Layer 9 of a small transformer language model trained on English Wikipedia (19 layers, counted from 0, width 128).
A neuron adds its activation times its output weights to the MLP's output. To switch it off is to set its activation to zero at one token and run the rest of the model.
A neuron's activation on a vector x is SiLU(gate . x) times (in . x), where the dot is the dot product.

Input weights of the MLP neurons that the questions are about. A number n stands for n times 0.00064.
n165 gate: 133 46 -146 56 -186 62 248 18 56 26 -158 52 -159 205 206 235 76 -176 22 171 -18 139 -145 70 -80 -27 121 -28 232 -56 56 -96 -72 -135 15 117 89 -67 159 -51 -61 -111 42 -4 183 -91 54 -97 4 179 -33 76 41 38 134 -111 -274 -191 -7 131 168 -15 163 -77 -95 99 -119 -69 -21 29 -11 130 25 150 -46 221 33 0 -65 57 30 124 0 144 -232 -46 155 120 -106 139 -222 183 -101 136 18 0 -74 -39 -156 -44 156 155 -90 94 -49 140 44 -44 -87 -97 212 32 -294 141 163 209 139 -37 -151 -84 67 -156 -31 11 116 148 -240 173
n207 gate: 46 85 -207 72 91 35 -186 -107 148 203 -92 -198 -177 -76 142 -52 -271 211 -153 -202 71 20 -121 163 39 -107 0 139 28 86 -137 32 -289 73 -208 123 -46 12 218 299 117 -105 -13 -57 -216 -47 75 -35 128 148 -173 -47 -211 -15 40 -57 -46 16 -197 -16 309 107 -174 -68 -143 8 64 112 8 -161 -12 -290 124 -65 -46 101 -92 189 -166 -316 -89 8 115 103 23 0 -123 142 175 -56 229 144 -98 80 27 70 173 151 -202 40 193 -31 163 -41 104 40 36 136 135 -77 84 -158 -36 -116 174 -20 -151 181 16 167 20 63 -25 -113 159 40 -65 -223
n218 gate: 0 -89 256 44 131 -240 -4 -96 8 28 -176 32 20 84 -235 40 102 -97 121 189 -94 -53 -161 -191 134 -29 85 0 4 94 226 144 0 -93 -60 173 -19 259 -101 4 203 64 -405 44 -199 -8 -20 -129 -96 0 212 -295 -85 0 -141 -8 8 -349 117 123 -53 -190 -104 100 -44 48 -169 17 -210 114 113 32 143 151 -87 155 32 -71 -67 278 -8 51 -4 284 167 -46 -45 87 -95 139 -4 291 -33 -108 70 -16 -32 -27 -107 241 -85 126 126 -147 -41 100 114 164 213 -267 103 35 80 -29 87 -179 -83 -101 -187 -139 -81 -118 -8 185 -73 -32 49 -66
n222 gate: -15 92 217 -148 -188 -5 -19 -168 212 19 152 158 -186 -33 -140 -104 177 -282 65 139 0 135 24 52 112 161 0 -73 -197 402 -120 -213 157 -211 47 -75 14 91 148 210 -370 167 64 -48 -125 98 70 -102 -194 -208 19 -51 29 308 29 -206 89 140 -134 47 -53 155 87 147 137 14 14 10 -366 312 43 167 -5 -116 138 -150 86 0 -28 -30 206 112 70 210 248 -178 253 -93 -231 -28 247 -28 126 100 -125 -23 300 147 -274 67 27 159 120 -241 142 -47 -187 -314 -92 168 -94 14 66 -69 224 -123 -71 115 -38 -146 -58 -107 104 -29 116 342 241 339
n229 gate: 69 8 -353 -111 -121 -151 66 185 150 -197 111 -231 -15 -232 92 -12 -104 54 -116 -80 78 -16 -203 67 -4 -130 134 -19 -92 -12 147 -130 -92 -141 99 -13 -38 -232 322 -43 -96 8 148 215 0 155 43 127 -189 42 -35 206 184 44 -164 -16 145 -16 123 125 24 51 69 83 -188 -12 -95 115 -79 -58 143 52 -190 173 143 104 198 -43 167 29 -44 -109 -58 77 99 29 255 120 -55 -55 -169 28 72 -107 147 127 155 95 253 40 -4 -98 -28 -100 65 -146 -35 178 -56 88 86 15 -122 331 152 91 -55 -159 -51 -137 156 -190 -214 175 92 131 -273 -189
n266 gate: -90 80 177 120 -136 -86 18 -101 -166 51 -23 -32 85 -370 56 -27 0 215 188 -18 -131 23 46 -55 153 71 116 -128 172 -206 -51 -59 -58 89 202 286 -31 51 -143 113 -130 -46 86 -79 -126 -338 -387 -143 64 62 36 -18 -42 221 70 -282 149 -23 143 -141 -79 -86 -58 -55 -18 41 -143 -48 -105 -207 212 -143 292 -108 81 222 299 -167 -221 -147 -135 9 -18 -66 -147 33 -146 -90 64 -210 182 105 89 78 -72 -211 78 -13 133 23 460 66 65 -378 -138 -46 -23 147 84 -97 -18 145 -151 -71 -77 -32 -50 328 476 196 14 -207 -14 -139 -42 179 -154 -40
n165 in: 74 -41 -81 195 183 -219 4 149 -248 38 46 -4 -243 360 273 59 -54 -266 8 4 87 193 -174 -38 -25 -169 4 142 -4 -77 255 -206 53 158 -34 0 -57 -38 114 4 107 -127 83 -34 -162 182 -70 -4 -55 209 -128 -99 98 -168 200 140 -26 0 -89 -42 230 -33 97 -38 -84 46 -229 -126 -96 -49 42 -165 65 -60 148 -35 241 -29 -62 -240 -89 75 -183 290 244 -96 -103 -58 -352 306 -51 96 253 -38 8 -49 148 20 -52 114 -57 197 -141 56 70 80 87 -164 34 -102 88 -133 -349 165 95 -168 121 148 134 -167 42 54 -193 -51 94 34 -60 156
n207 in: -202 63 -8 -139 105 -44 125 4 -182 240 -167 148 -72 -77 351 85 -4 -8 56 103 24 8 160 243 24 0 36 0 -132 91 -242 219 8 28 -424 52 35 161 -66 -100 282 98 -251 -148 132 -52 136 56 248 79 80 100 -169 53 -144 193 -17 25 -4 52 -153 202 -114 155 -40 118 -119 8 66 112 98 160 78 141 51 -86 106 -156 -32 -8 161 -149 -72 134 39 161 -33 308 101 -247 -245 -251 129 -16 -4 -95 65 -71 29 -196 4 -23 41 87 -51 49 141 57 33 78 -251 -133 163 -156 -116 65 -85 -20 45 81 41 -52 89 -62 -41 147 426 36
n218 in: -349 271 91 82 4 -20 -197 -136 127 -41 114 -131 8 44 37 65 -4 -186 16 -102 32 -87 -290 137 163 130 39 -137 194 -211 -49 -247 -178 55 -49 -184 -208 172 184 172 -246 -20 97 -74 4 144 -24 -245 -93 351 96 -40 -317 -34 -226 -74 25 239 73 -72 4 101 74 73 44 40 139 -147 143 68 -74 102 4 112 72 -4 -49 -8 -72 63 8 88 -276 -84 63 89 -87 -108 -141 121 -132 -48 -66 -207 -16 -44 -86 63 105 -90 -67 -244 136 41 -252 -114 36 37 -87 213 230 -249 -24 -42 116 45 194 12 -36 36 209 -92 -236 -20 21 -77 74 56
n222 in: -5 117 171 153 57 -181 109 -232 250 -139 300 80 -222 84 -107 152 474 -128 36 191 -300 -155 5 -110 -222 -38 -46 218 -80 59 21 -131 -190 193 205 44 -284 -48 26 98 -51 58 192 -27 -155 336 41 180 -226 10 -119 -161 -150 -78 11 -207 242 -149 -264 0 -101 151 203 395 -31 -131 127 -82 -196 -124 191 32 182 -80 240 -77 -63 -16 -238 136 192 228 -410 -81 25 -60 -43 135 -136 -84 16 -183 188 -37 -57 159 249 132 130 169 -107 -296 101 -182 -152 42 -322 -279 65 37 -329 298 -110 71 -254 -126 -57 180 378 63 -218 -243 131 -217 -27 258 112 5
n229 in: 269 -102 -107 49 -64 -8 -44 27 0 49 -122 -168 175 52 54 -61 115 32 -20 249 -68 186 -57 287 -131 171 -24 110 -29 -207 -127 -130 -411 204 69 73 -31 -33 265 -168 44 -102 -30 16 -41 411 135 55 -32 39 115 132 -169 60 -8 -8 8 0 29 -20 -66 88 -47 93 -24 117 -37 151 147 -95 -123 102 -129 -74 -50 175 -33 220 80 181 -33 -136 -12 -38 -20 -72 337 16 -254 -48 141 -133 112 81 -16 190 175 -8 347 -94 -200 136 -124 -149 147 -255 144 20 -17 -16 -109 86 -8 -34 248 -73 -149 -122 -113 -230 225 -140 -144 -57 66 -45 41 -20
n266 in: -83 147 -95 -117 35 -84 35 193 -17 9 63 108 -254 -45 -5 -210 4 222 -162 -171 40 -200 126 276 40 -231 -61 9 -100 -64 239 -45 -96 -73 175 -175 -320 226 104 -44 -31 346 -65 -108 -41 150 -70 140 103 -200 154 -84 127 112 36 -131 -14 -109 72 -18 -191 124 289 -103 -187 169 -9 223 145 149 -41 -185 -116 87 -130 -226 162 -57 -273 97 50 -49 93 -83 -156 168 9 -159 196 53 78 303 173 -300 123 149 -329 82 -102 -292 65 -120 232 -296 213 -13 -124 220 -105 5 116 168 -36 -83 57 13 187 -18 112 -62 -158 251 -74 -131 0 -175 9 13

Output weights of the MLP neurons that the questions are about. A number n stands for n times 0.00065.
n165: 179 69 -43 -42 72 129 130 11 -156 82 26 0 40 181 -30 -195 158 74 -23 41 29 -15 -40 -51 188 -147 0 -19 -183 87 84 -4 94 -80 201 -133 -59 53 65 -166 264 -4 241 -52 -59 142 116 -31 -11 63 49 160 176 225 -66 80 -56 -274 134 149 158 -82 160 118 48 99 -67 15 61 404 214 -171 168 -170 168 -11 46 -102 -85 111 -117 163 -143 135 -105 11 0 -112 -150 -141 -369 65 -73 -90 129 323 136 33 -58 40 95 -23 -188 -181 -94 -4 12 -11 16 -7 -66 -25 -47 297 74 -15 -51 39 -93 -123 46 121 -7 -166 -70 31 -117 -132
n207: -127 165 35 0 166 65 20 -87 56 -40 4 166 -16 38 156 99 -85 73 20 -100 261 -207 169 138 0 120 -182 -25 -113 186 -222 117 0 -221 -121 40 157 145 -58 4 0 -36 -97 120 56 167 -26 143 -47 -20 66 94 -126 228 -147 120 77 -92 -186 67 110 198 -213 196 127 106 -101 -17 162 4 238 271 133 48 -157 74 180 -82 79 176 81 -390 -171 167 113 -27 -77 64 36 -196 -184 -48 -66 -48 -80 -196 189 -191 203 -54 -30 215 190 83 228 202 -54 -12 38 -177 214 -61 4 -356 11 73 -12 -124 -173 0 -90 22 134 28 -79 184 210 36
n218: -20 -56 -233 -72 37 -40 -127 -176 -31 -220 57 -120 137 -85 63 -111 8 21 16 55 153 170 38 178 187 -292 24 307 80 -168 4 63 -118 25 44 91 -87 59 -139 235 -69 -31 337 7 184 -78 -104 -307 38 127 -264 -68 -42 9 -309 -50 -257 -125 162 7 0 106 -81 152 -73 -110 31 16 43 145 -130 75 3 96 82 53 123 30 -121 -203 -133 -73 46 34 231 52 -75 -141 -234 250 -30 55 -173 -90 -102 -138 142 120 80 -154 -136 -314 16 165 11 -158 242 -178 90 -88 -17 -40 16 0 91 79 4 -137 -26 116 183 42 -8 -157 -69 -16 90 79
n222: 111 107 20 238 160 21 21 -195 134 -211 315 -55 15 -296 -131 -148 132 -202 5 192 -134 -130 50 -16 -388 -145 -86 65 395 93 -53 -214 -250 218 108 -63 -242 153 -125 241 -140 -21 131 -29 67 243 11 65 56 51 -91 -383 -223 0 103 -11 193 -214 65 -19 -183 158 311 439 46 52 -120 139 23 21 318 118 172 41 253 -253 -53 71 -54 169 229 154 -77 -245 -193 -40 176 10 166 0 -45 -224 123 -130 -141 259 33 15 220 -120 0 -210 -230 -62 82 78 -140 -213 36 190 -259 123 -186 221 -248 -205 -296 156 115 233 -249 -476 97 -345 -113 175 -141 -63
n229: 112 -286 28 -56 -218 -33 4 -3 -87 4 -129 -93 292 31 -43 -76 -81 129 -143 132 -91 15 -55 407 224 -14 -253 -167 -71 -358 -23 158 -299 -58 -48 -24 -164 -83 176 76 80 -69 -114 -10 0 139 55 46 -197 -29 172 199 -240 -34 -27 -8 -4 -60 0 136 104 -31 -80 48 72 236 -29 -72 295 -55 99 -7 -79 69 220 82 -26 -118 167 227 27 11 -233 -12 26 -35 47 -143 -4 -30 116 79 -42 99 99 4 121 -152 -38 -14 14 107 -40 76 85 -86 23 -36 -13 -45 -73 -59 -8 -67 240 -30 -4 91 -154 -135 -63 -113 4 52 114 11 29 -122
n266: -42 271 -115 -265 -194 -46 282 209 -123 -86 -12 101 -217 -102 -15 -59 9 -75 -286 140 -47 98 156 176 -9 0 -289 257 -4 4 -72 133 39 165 19 -119 -50 -82 -52 -24 56 12 -149 -4 50 21 -31 -234 -57 4 108 -68 137 -43 -129 -88 75 158 -16 77 -53 30 48 -478 -41 -41 83 77 -108 46 60 -117 -129 61 102 -160 197 -125 -77 248 -8 -274 -263 280 -87 99 109 46 -25 34 280 53 264 -178 69 283 137 188 -30 -163 85 -216 33 -114 -104 -84 200 -113 14 186 -247 4 13 109 70 -184 56 -17 20 62 4 250 -101 4 -235 -164 191 -4

Each question names a token from some text and the token that comes next. It shows the vector x that enters the MLP there. A number n stands for n times 0.0067.

Then comes g, the gradient of the next token's log-probability with respect to the MLP's output, scaled to length 1. A neuron's effect is roughly proportional to its activation times (output weights . g). A number n stands for n times 0.00078.

" Design", then " magazine"
x: -93 4 -104 104 56 91 138 126 7 -64 83 170 -12 45 -126 117 -89 108 -152 -77 29 -31 -2 48 -88 16 -122 121 -130 -181 -15 66 -37 72 -98 152 118 105 73 -65 113 -182 175 -18 56 -62 268 30 62 -170 84 102 96 0 74 -65 -108 -43 42 -31 -22 -132 10 -66 58 -157 127 -16 -91 2 62 -25 -98 -107 -107 -94 -125 1 131 123 12 1 -104 -33 -247 89 -184 -90 -12 152 -42 -211 27 12 -36 -35 -7 96 189 229 -110 -93 -69 43 -79 154 222 -189 4 -162 -164 7 55 196 98 -10 70 -16 -88 -148 94 173 -33 168 -79 68 -29 22
g: 94 62 120 103 242 -6 -42 -49 -115 -55 -217 -18 -19 -40 -24 -117 -71 -25 -120 62 -92 -80 19 17 162 -115 315 -28 -55 -135 5 -176 138 1 -44 -20 -39 70 194 43 -116 82 106 60 112 165 57 -80 155 -9 -117 157 -147 -103 -327 -129 40 -117 167 101 116 -9 89 -145 -37 65 -216 -38 -12 134 -119 49 60 173 -15 34 67 -108 -140 30 -170 8 101 -5 15 -131 158 49 -293 122 120 71 -103 -50 143 -106 -107 98 42 28 -121 -94 -73 -224 17 126 188 -155 -109 38 -29 -50 113 114 55 188 -8 -131 91 96 85 171 115 38 74 -76 -23 -30
Switching off which neuron hurts the next token most? n218

" Some", then " 6"
x: -215 59 69 16 21 -214 -45 80 -76 -40 50 28 28 48 -132 -142 -133 165 -37 33 -105 -152 133 185 -69 12 -183 -21 -265 -93 -125 66 -28 -98 -222 49 -94 122 58 36 22 -181 190 -80 12 89 61 87 212 51 -150 -265 55 -115 -19 -41 -199 -22 -63 69 11 -218 -66 -10 -78 73 -74 -140 82 -8 97 -43 1 5 132 -44 -44 18 40 56 89 -42 152 -35 -23 -27 -157 58 -12 19 -33 -118 -97 -151 42 103 -85 -232 36 -82 -104 27 22 90 14 -143 12 -273 -43 -114 -196 -105 -122 241 -59 73 95 58 -10 156 1 9 127 -150 173 -22 -13 -143
g: 172 -58 -148 -50 111 16 -28 -278 223 -50 -27 89 14 -1 148 -19 21 -187 236 -7 -88 -207 23 89 210 26 -98 -21 -102 132 13 -5 58 207 -158 23 178 -17 -62 6 -44 69 -96 -18 -144 -50 154 -64 116 145 -241 310 -84 -23 31 0 98 136 -91 146 -195 -110 30 169 -147 -186 -85 -106 129 22 40 -95 157 -41 -204 25 -48 -18 -90 -98 -11 -224 -24 -55 28 46 -7 -69 -80 4 -146 -113 -41 -135 -94 -1 -123 184 -16 90 101 24 70 -48 0 44 125 -11 224 40 141 -47 56 -65 16 275 64 86 -176 -21 126 74 21 -54 -126 -64 75 69
Switching off which neuron hurts the next token most? n207

" and", then " designed"
x: -135 104 -14 77 226 48 26 -81 -108 178 126 -135 18 -1 5 30 -120 16 -73 -13 35 -164 -187 -18 -86 -184 -38 34 -101 -25 -236 -13 62 -77 -195 -37 84 39 221 177 -1 -200 143 -160 30 -5 108 -41 -20 -103 234 33 -68 52 -343 0 -129 12 46 -60 82 84 73 -100 -21 -202 1 -164 -6 9 243 118 48 -174 35 -127 23 1 -164 98 95 43 23 -38 -71 -22 -21 10 166 -24 -79 -213 17 23 -25 -3 -115 -5 83 -29 87 25 39 -12 57 27 -19 83 -81 131 -295 71 117 66 109 72 -29 -50 -162 48 -224 74 11 71 125 44 -60 -178
g: -93 -150 -48 -107 -63 125 -141 -92 -57 -57 -336 -212 193 -15 -15 -62 -107 -19 -38 15 -113 -57 52 99 -109 71 -138 91 -96 93 95 14 18 127 33 140 -169 32 139 222 99 -95 31 66 -117 -7 -43 -255 -8 109 101 19 199 0 126 82 -101 -198 -109 118 232 8 102 71 -5 119 -53 50 -151 -3 29 -2 -40 1 -277 8 154 -46 115 110 -9 -93 -210 55 174 43 -75 35 81 198 -120 -332 -6 -60 -15 157 293 94 30 -69 24 171 75 31 51 83 52 -48 -142 -47 38 -35 -57 -18 -9 -2 -52 16 76 99 -16 -54 87 -8 -207 195 76 -2
Switching off which neuron hurts the next token most? n207

" m", then "aid"
x: -207 -113 133 165 -7 36 63 21 -118 31 139 -189 -159 -32 -8 43 -104 -98 24 117 -4 -111 -93 24 37 50 67 56 24 -207 41 165 -89 -180 -63 252 -119 112 179 66 -118 92 147 51 -60 114 51 -145 -70 -96 261 186 62 41 -71 64 -126 169 -15 72 83 -111 56 136 -10 -139 -40 -63 44 66 -67 72 96 -207 -107 -5 -36 32 108 -19 5 -66 33 -90 13 34 -121 -101 -156 38 -25 -29 -205 112 29 -152 -85 93 90 -54 157 135 -129 -184 -5 29 -88 -175 -68 -88 -136 -53 -4 261 118 -35 -155 23 -110 80 125 5 -1 28 53 60 -78 31
g: 33 -9 -109 124 -16 -47 -73 -121 87 63 99 95 57 43 64 -60 84 -146 -38 -84 80 49 -95 21 -124 5 130 -360 7 11 -171 -202 9 -105 16 -59 -222 -64 -59 -178 -3 -11 -44 -127 189 -167 79 64 146 -77 251 50 -44 31 -196 29 -22 42 -296 -37 48 63 -75 1 -50 79 -25 21 15 -102 45 -100 -105 161 -91 132 87 88 -69 -99 -118 79 -154 -118 -197 -157 77 -50 112 110 -80 160 -237 -2 5 -154 47 284 -65 -104 -56 -156 -133 31 40 -175 133 44 -34 -29 -83 -82 209 14 -35 -79 -47 177 44 -80 -114 -94 -110 60 145 207 -154 86
Switching off which neuron hurts the next token most? n266

".", then " Her"
x: -81 110 -89 162 62 -52 -36 97 -68 14 46 -165 47 -13 46 16 60 25 -274 117 -24 -158 -123 -13 -213 -23 -187 124 32 127 114 52 44 -85 -56 30 26 148 255 35 -179 -95 152 -16 -25 -111 155 114 154 -76 -43 49 -104 -125 -29 -72 -91 -96 45 69 62 -26 -139 13 -65 -60 33 49 -75 179 249 -57 41 -45 -141 -156 -4 -20 -57 -20 17 29 -81 -100 65 -198 -195 19 45 36 49 -150 -93 -24 82 19 -82 -124 -23 -80 289 200 -141 -56 164 41 97 -41 103 11 39 -141 -21 218 -46 -98 -9 17 20 86 -128 -66 54 114 144 4 -118 -165
g: -48 -89 157 228 -33 232 15 -38 152 125 -172 -16 19 17 74 -58 28 75 -209 -45 -103 80 -144 -13 -22 35 -8 123 50 -61 -226 -279 -104 62 -122 92 220 -74 -24 57 28 137 27 84 -16 -114 134 -200 -123 -134 -270 -164 -136 28 40 -89 22 -79 -24 -156 -76 49 -33 50 8 155 21 -86 136 5 -105 -9 106 78 64 181 183 -25 -57 139 -10 232 -34 -51 -25 137 -1 129 -115 41 103 302 249 129 191 -103 -19 5 -227 184 -32 40 -41 -140 -42 -96 20 -12 46 68 95 -11 -8 71 67 141 -12 75 -97 149 -161 -89 -48 -6 -47 -66 19 158
Switching off which neuron hurts the next token most? n207

"t", then "hen"
x: -130 19 -13 -67 51 -7 -111 -88 -116 -126 115 -71 61 7 -39 -330 -61 -192 1 -125 -38 30 -73 5 113 48 75 14 -69 -237 -41 -82 -51 -148 -62 9 4 45 261 -79 54 29 137 -61 -29 -256 92 81 160 -148 128 -30 -82 4 -66 12 -131 84 -8 -28 108 -6 114 32 -61 -101 32 108 -227 -189 32 -117 137 -50 -8 -113 -74 87 -21 32 140 -92 -23 -111 -128 -87 -145 42 5 86 -46 -234 -2 19 -88 -93 -79 -168 133 52 291 -22 45 -51 94 6 -73 -95 59 -94 -9 -143 1 194 144 164 -199 -119 -16 -67 58 29 -54 -33 48 -125 55 -131
g: -62 -89 -99 52 -77 -77 145 -79 66 39 -86 171 57 -63 -37 99 95 62 180 -107 -40 100 66 52 10 63 55 -17 83 67 84 -117 -325 197 -144 -40 3 -97 -303 -219 -59 -66 -89 237 -122 -41 131 -156 14 62 63 -71 -196 80 -107 -7 -94 -106 -20 133 33 -3 94 112 218 -16 262 171 -1 40 111 -7 41 83 62 -116 123 90 -71 -45 75 19 -241 -23 -12 -140 93 39 45 227 10 -281 33 -212 36 138 -64 4 16 -6 -61 -27 158 62 -44 62 105 258 47 -120 -126 35 -107 -15 -91 -150 -69 66 173 27 -135 -112 47 65 45 -188 78 -55
Switching off which neuron hurts the next token most? n222

" Han", then "over"
x: 54 -23 -205 -17 -33 56 -39 237 18 -84 -85 -220 92 43 -85 -45 2 -16 -159 100 46 75 -166 -36 23 -170 -56 103 -253 -112 131 -5 -88 52 -97 101 207 69 208 54 116 -110 140 103 -67 65 -2 90 122 37 -3 -62 37 -21 -24 41 -185 93 -40 84 80 -66 69 -90 129 -45 -83 -85 -101 -50 -34 -141 48 -128 -105 22 -9 96 -172 138 120 146 43 25 -223 10 -149 76 -70 -18 -104 -150 -94 60 -192 -13 -122 -124 136 -210 -56 -90 16 -28 -74 -65 53 -67 -92 2 -230 -122 -23 196 50 145 145 -47 69 132 8 141 120 96 -11 5 -102 -87
g: 3 36 61 -172 51 -162 158 104 95 -48 -133 257 -73 21 -51 10 302 91 116 105 -163 55 -65 196 11 -2 182 -93 8 104 -6 78 -145 -42 -24 -11 88 231 -33 31 179 -24 -149 33 -80 166 -129 -21 69 135 -150 -194 34 50 -98 153 -4 26 -103 -107 170 8 -72 129 -211 -28 -28 -21 102 85 -100 -90 -15 226 -25 93 -107 191 89 -59 -7 -108 -153 -15 -111 121 -9 -40 -55 -161 -191 -77 36 2 -277 75 160 21 169 -50 198 -59 -11 -47 -9 -50 65 -125 -15 -177 -30 13 -4 13 9 44 -155 6 -186 10 195 -160 -87 12 30 187 -4 -229
Switching off which neuron hurts the next token most? n165

"in", then " in"
x: -3 -62 -134 150 -33 -12 210 -66 -3 8 52 -205 179 -79 -150 -34 32 124 -53 12 13 -4 67 114 -34 -198 8 -49 41 -66 162 -69 7 46 17 99 -11 -31 65 175 -203 -172 168 -148 -77 -40 159 -144 86 49 68 80 -178 88 221 18 -140 -39 -86 68 109 8 4 -61 109 -199 78 -76 0 -4 -111 33 50 -193 -3 -64 19 -1 -105 191 -23 -77 175 -16 -139 -142 -11 74 -14 -1 124 -23 -18 140 -12 -125 -89 -119 262 35 -127 83 -62 -12 -62 31 181 -105 -60 30 -178 -74 28 323 174 -2 -103 -24 3 75 9 104 -161 111 66 138 92 -47
g: -140 133 34 -205 -27 95 265 241 -214 67 -231 -55 -89 20 -70 93 -6 116 -42 -58 -11 -196 -34 25 -32 80 176 142 82 -102 44 -109 -76 24 -3 0 -114 -40 154 139 43 -57 115 50 145 44 83 -53 31 -232 56 164 -96 -124 -142 224 -67 57 55 -40 145 133 -308 67 -181 88 -41 -58 -44 21 -86 -95 116 -95 -13 -103 79 93 5 9 -30 41 -197 -129 6 24 -17 -1 155 140 -4 -127 15 -40 258 -165 -21 -120 48 32 -83 -183 -108 -116 67 30 130 -84 -10 5 -209 75 -146 108 61 -22 -95 -121 129 -49 21 73 -49 -193 198 26 25 -215
Which neuron, switched off, raises the next token's probability most? n266

" with", then " his"
x: -163 90 -40 58 122 176 11 75 -156 48 -4 -26 169 87 15 -20 -52 103 62 -25 78 -261 -36 120 39 -124 34 84 78 69 -51 96 9 -67 -192 303 64 113 122 101 -72 46 114 37 -94 -127 21 -40 72 -103 177 -83 -145 -60 61 6 -75 -80 -238 75 81 9 -24 72 -46 -159 -9 25 26 3 174 45 122 5 -2 -79 -109 -20 48 180 104 -112 81 62 -78 -188 -85 109 -58 -33 177 -159 -89 -8 17 171 -110 -167 129 -130 178 31 -115 -88 -6 78 163 -223 -19 1 -173 -18 -91 112 110 42 -104 -23 42 63 -61 140 -20 7 1 44 31 16
g: -153 207 37 198 62 -66 -49 -37 105 47 61 109 11 -92 -45 -150 -32 -17 -176 89 -80 -38 189 109 -71 -2 145 132 85 -31 106 -195 244 -91 174 -67 -40 191 26 150 -138 202 42 -292 -72 52 23 83 -302 264 207 -115 -68 -44 20 129 108 96 203 -308 92 14 -23 58 -89 -1 -139 -106 -65 139 -37 -7 41 -163 189 -47 108 -5 118 86 -14 66 -58 -62 49 59 72 113 -63 96 135 108 -37 12 0 -40 34 -27 -92 -20 214 -20 -14 -93 0 -91 72 26 -61 -55 -220 131 -14 54 104 -78 -54 50 102 -71 -31 -15 101 -43 259 -71 -76 -13
Which neuron, switched off, raises the next token's probability most? n207

"ion", then "aries"
x: 17 77 13 65 107 -82 -12 79 -142 -37 17 -37 65 -40 -139 7 -205 103 -22 8 151 -116 61 70 -87 -155 -1 52 77 -30 69 -63 -118 -24 -66 79 -43 269 183 25 -81 -83 48 25 -88 -41 188 89 19 75 129 151 -86 103 -44 -126 -24 40 -38 -26 -62 -171 232 -74 -49 -56 -53 -76 28 -176 -191 -15 12 -184 -30 -61 -27 68 -51 144 -46 117 114 -42 39 -204 -21 -27 8 74 111 -77 -120 203 94 -100 -14 -134 232 220 228 33 -19 -78 27 29 183 -53 -37 -41 -320 -90 -45 340 -13 -127 -57 -53 61 203 17 -33 -136 58 76 31 37 -122
g: 205 -242 31 -82 -17 290 -40 -76 16 -2 107 53 48 -162 95 -57 21 36 -118 50 -161 -41 -127 248 7 6 -102 51 250 -23 -6 171 61 27 -2 -131 68 -121 -9 40 146 -2 101 -119 55 36 77 74 -204 -65 47 153 67 -141 -64 161 107 -23 28 -18 -2 -103 -18 53 -20 46 10 -103 32 75 -62 -12 86 -14 236 36 -139 -46 -293 -160 -99 -216 -253 91 33 -70 -56 -126 -77 214 -90 25 -149 144 -87 -37 42 -108 107 -145 111 -44 79 -16 -44 93 -272 -106 -60 -61 -308 5 21 -6 -169 -111 -61 -67 -144 -9 -83 1 -20 237 -109 6 51 -49
Switching off which neuron hurts the next token most? n229

"ang", then "al"
x: -1 -38 -4 -1 98 83 30 194 -9 -131 21 -172 29 -96 -178 114 30 -83 -59 -32 14 71 -72 68 -46 -95 -20 159 -18 -47 15 -134 -123 -82 28 149 117 63 109 84 3 -134 83 32 -14 324 128 28 141 -7 34 17 -137 174 -86 -198 -59 178 -84 38 35 34 -77 -145 15 -253 46 -68 129 8 -26 -59 -23 -35 -145 193 -19 -1 -98 152 28 -45 143 150 1 -57 -175 -70 165 228 -38 -81 -118 47 138 42 -83 -107 116 20 -92 99 -5 18 -16 83 67 -144 -184 46 -61 -92 45 191 38 -1 -45 175 105 128 18 77 103 33 43 -148 53 33
g: -108 -49 131 224 -7 -11 175 -116 -112 281 69 -41 -73 -96 -33 21 -72 88 -93 -72 19 -52 77 -7 -123 190 -135 -195 28 28 -26 124 -174 311 -10 -50 30 19 68 67 -117 127 -50 187 -151 93 -140 -84 -18 -79 65 131 -12 -110 8 54 110 34 -81 132 -81 -176 51 -85 106 32 474 -86 89 -157 8 90 42 -157 -162 -1 -113 -47 141 32 114 52 -140 0 -7 -106 -67 -74 56 44 53 52 156 177 95 -91 18 -78 213 -76 122 125 24 27 30 -73 124 -15 -168 -52 -24 -118 -119 -34 -2 -50 -112 149 69 -190 90 168 -93 68 48 -8 -185 -36
Switching off which neuron hurts the next token most? n218

",", then " originally"
x: -67 98 -6 15 -10 28 30 82 -136 -20 15 -137 -22 -39 9 -36 -22 25 -182 32 -143 -301 -155 -67 68 -51 128 -35 22 117 96 107 43 -29 -32 87 -16 186 139 -40 29 12 168 -34 62 -134 -6 37 -105 -144 149 9 -59 -83 -70 -48 -138 -63 -114 196 32 96 -145 -2 -188 -140 87 -7 -12 110 101 41 -87 -1 -107 -46 -107 162 -48 158 110 -54 140 83 21 -66 -165 -39 184 102 29 -57 41 -11 67 -62 -81 -49 75 -67 225 -69 -18 -44 48 80 115 -172 -125 6 -25 -91 39 284 -25 0 -39 -82 -2 57 -188 113 57 -7 279 -115 -58 -195
g: -37 81 -72 -11 -38 -66 9 -66 -143 -169 4 73 49 -112 23 -66 -101 -150 109 89 23 -147 10 -9 76 91 76 -36 -266 -172 -153 -153 -254 108 -60 -89 -263 156 -194 165 65 89 -32 -231 280 164 24 -102 17 99 93 -46 -86 157 -59 68 -10 21 51 -38 105 154 -63 130 -191 31 165 -20 67 87 -32 190 -47 -4 -111 -131 31 -103 -3 -3 56 -80 -185 -173 -43 -44 84 -63 113 5 -3 -105 62 25 10 41 -115 23 -31 71 -87 143 221 130 -16 -72 -168 -3 204 -131 -56 -115 -14 -11 -60 -204 81 4 59 186 -211 -89 9 -167 -13 54 161 -234
Switching off which neuron hurts the next token most? n222

" Te", then "ut"
x: -24 63 8 98 32 207 -54 195 45 46 124 -47 -26 -25 110 -158 52 -21 -21 7 -30 -48 -119 180 -16 -113 107 -79 -88 -113 157 -90 -28 45 -233 170 72 22 155 -143 -61 83 228 241 -163 -39 174 29 80 -179 257 123 -41 -85 -59 126 -93 -76 -160 127 94 42 45 26 114 -198 -7 -39 2 -105 76 -46 83 -60 -137 37 56 120 30 41 2 154 11 -90 -57 8 -158 144 -130 -26 -73 90 -108 17 -71 -108 -189 6 8 -84 -14 13 -31 -127 4 8 17 -100 48 -152 -205 -98 10 264 52 3 163 -86 56 83 -92 85 19 123 -98 79 -264 -47
g: 49 -17 -120 120 -131 -69 -98 -58 -162 -34 77 -40 48 -19 88 -306 107 176 -41 -155 -50 -157 -59 -68 6 -109 -14 72 -150 24 164 34 -95 -157 9 261 -50 14 64 -120 -82 -187 157 -104 194 -22 132 114 -17 -297 32 199 -40 -3 -104 170 201 -135 -77 -5 10 205 51 -23 -112 9 -148 71 53 -48 -146 -154 -134 42 117 200 93 41 163 124 -55 14 -35 -82 11 176 5 -7 117 -92 -81 101 115 25 25 45 119 50 -77 33 177 -228 -61 114 44 16 36 -8 -207 -201 73 76 -45 -135 155 132 -26 16 -95 -122 115 5 1 -39 -132 104 -52 223
Switching off which neuron hurts the next token most? n165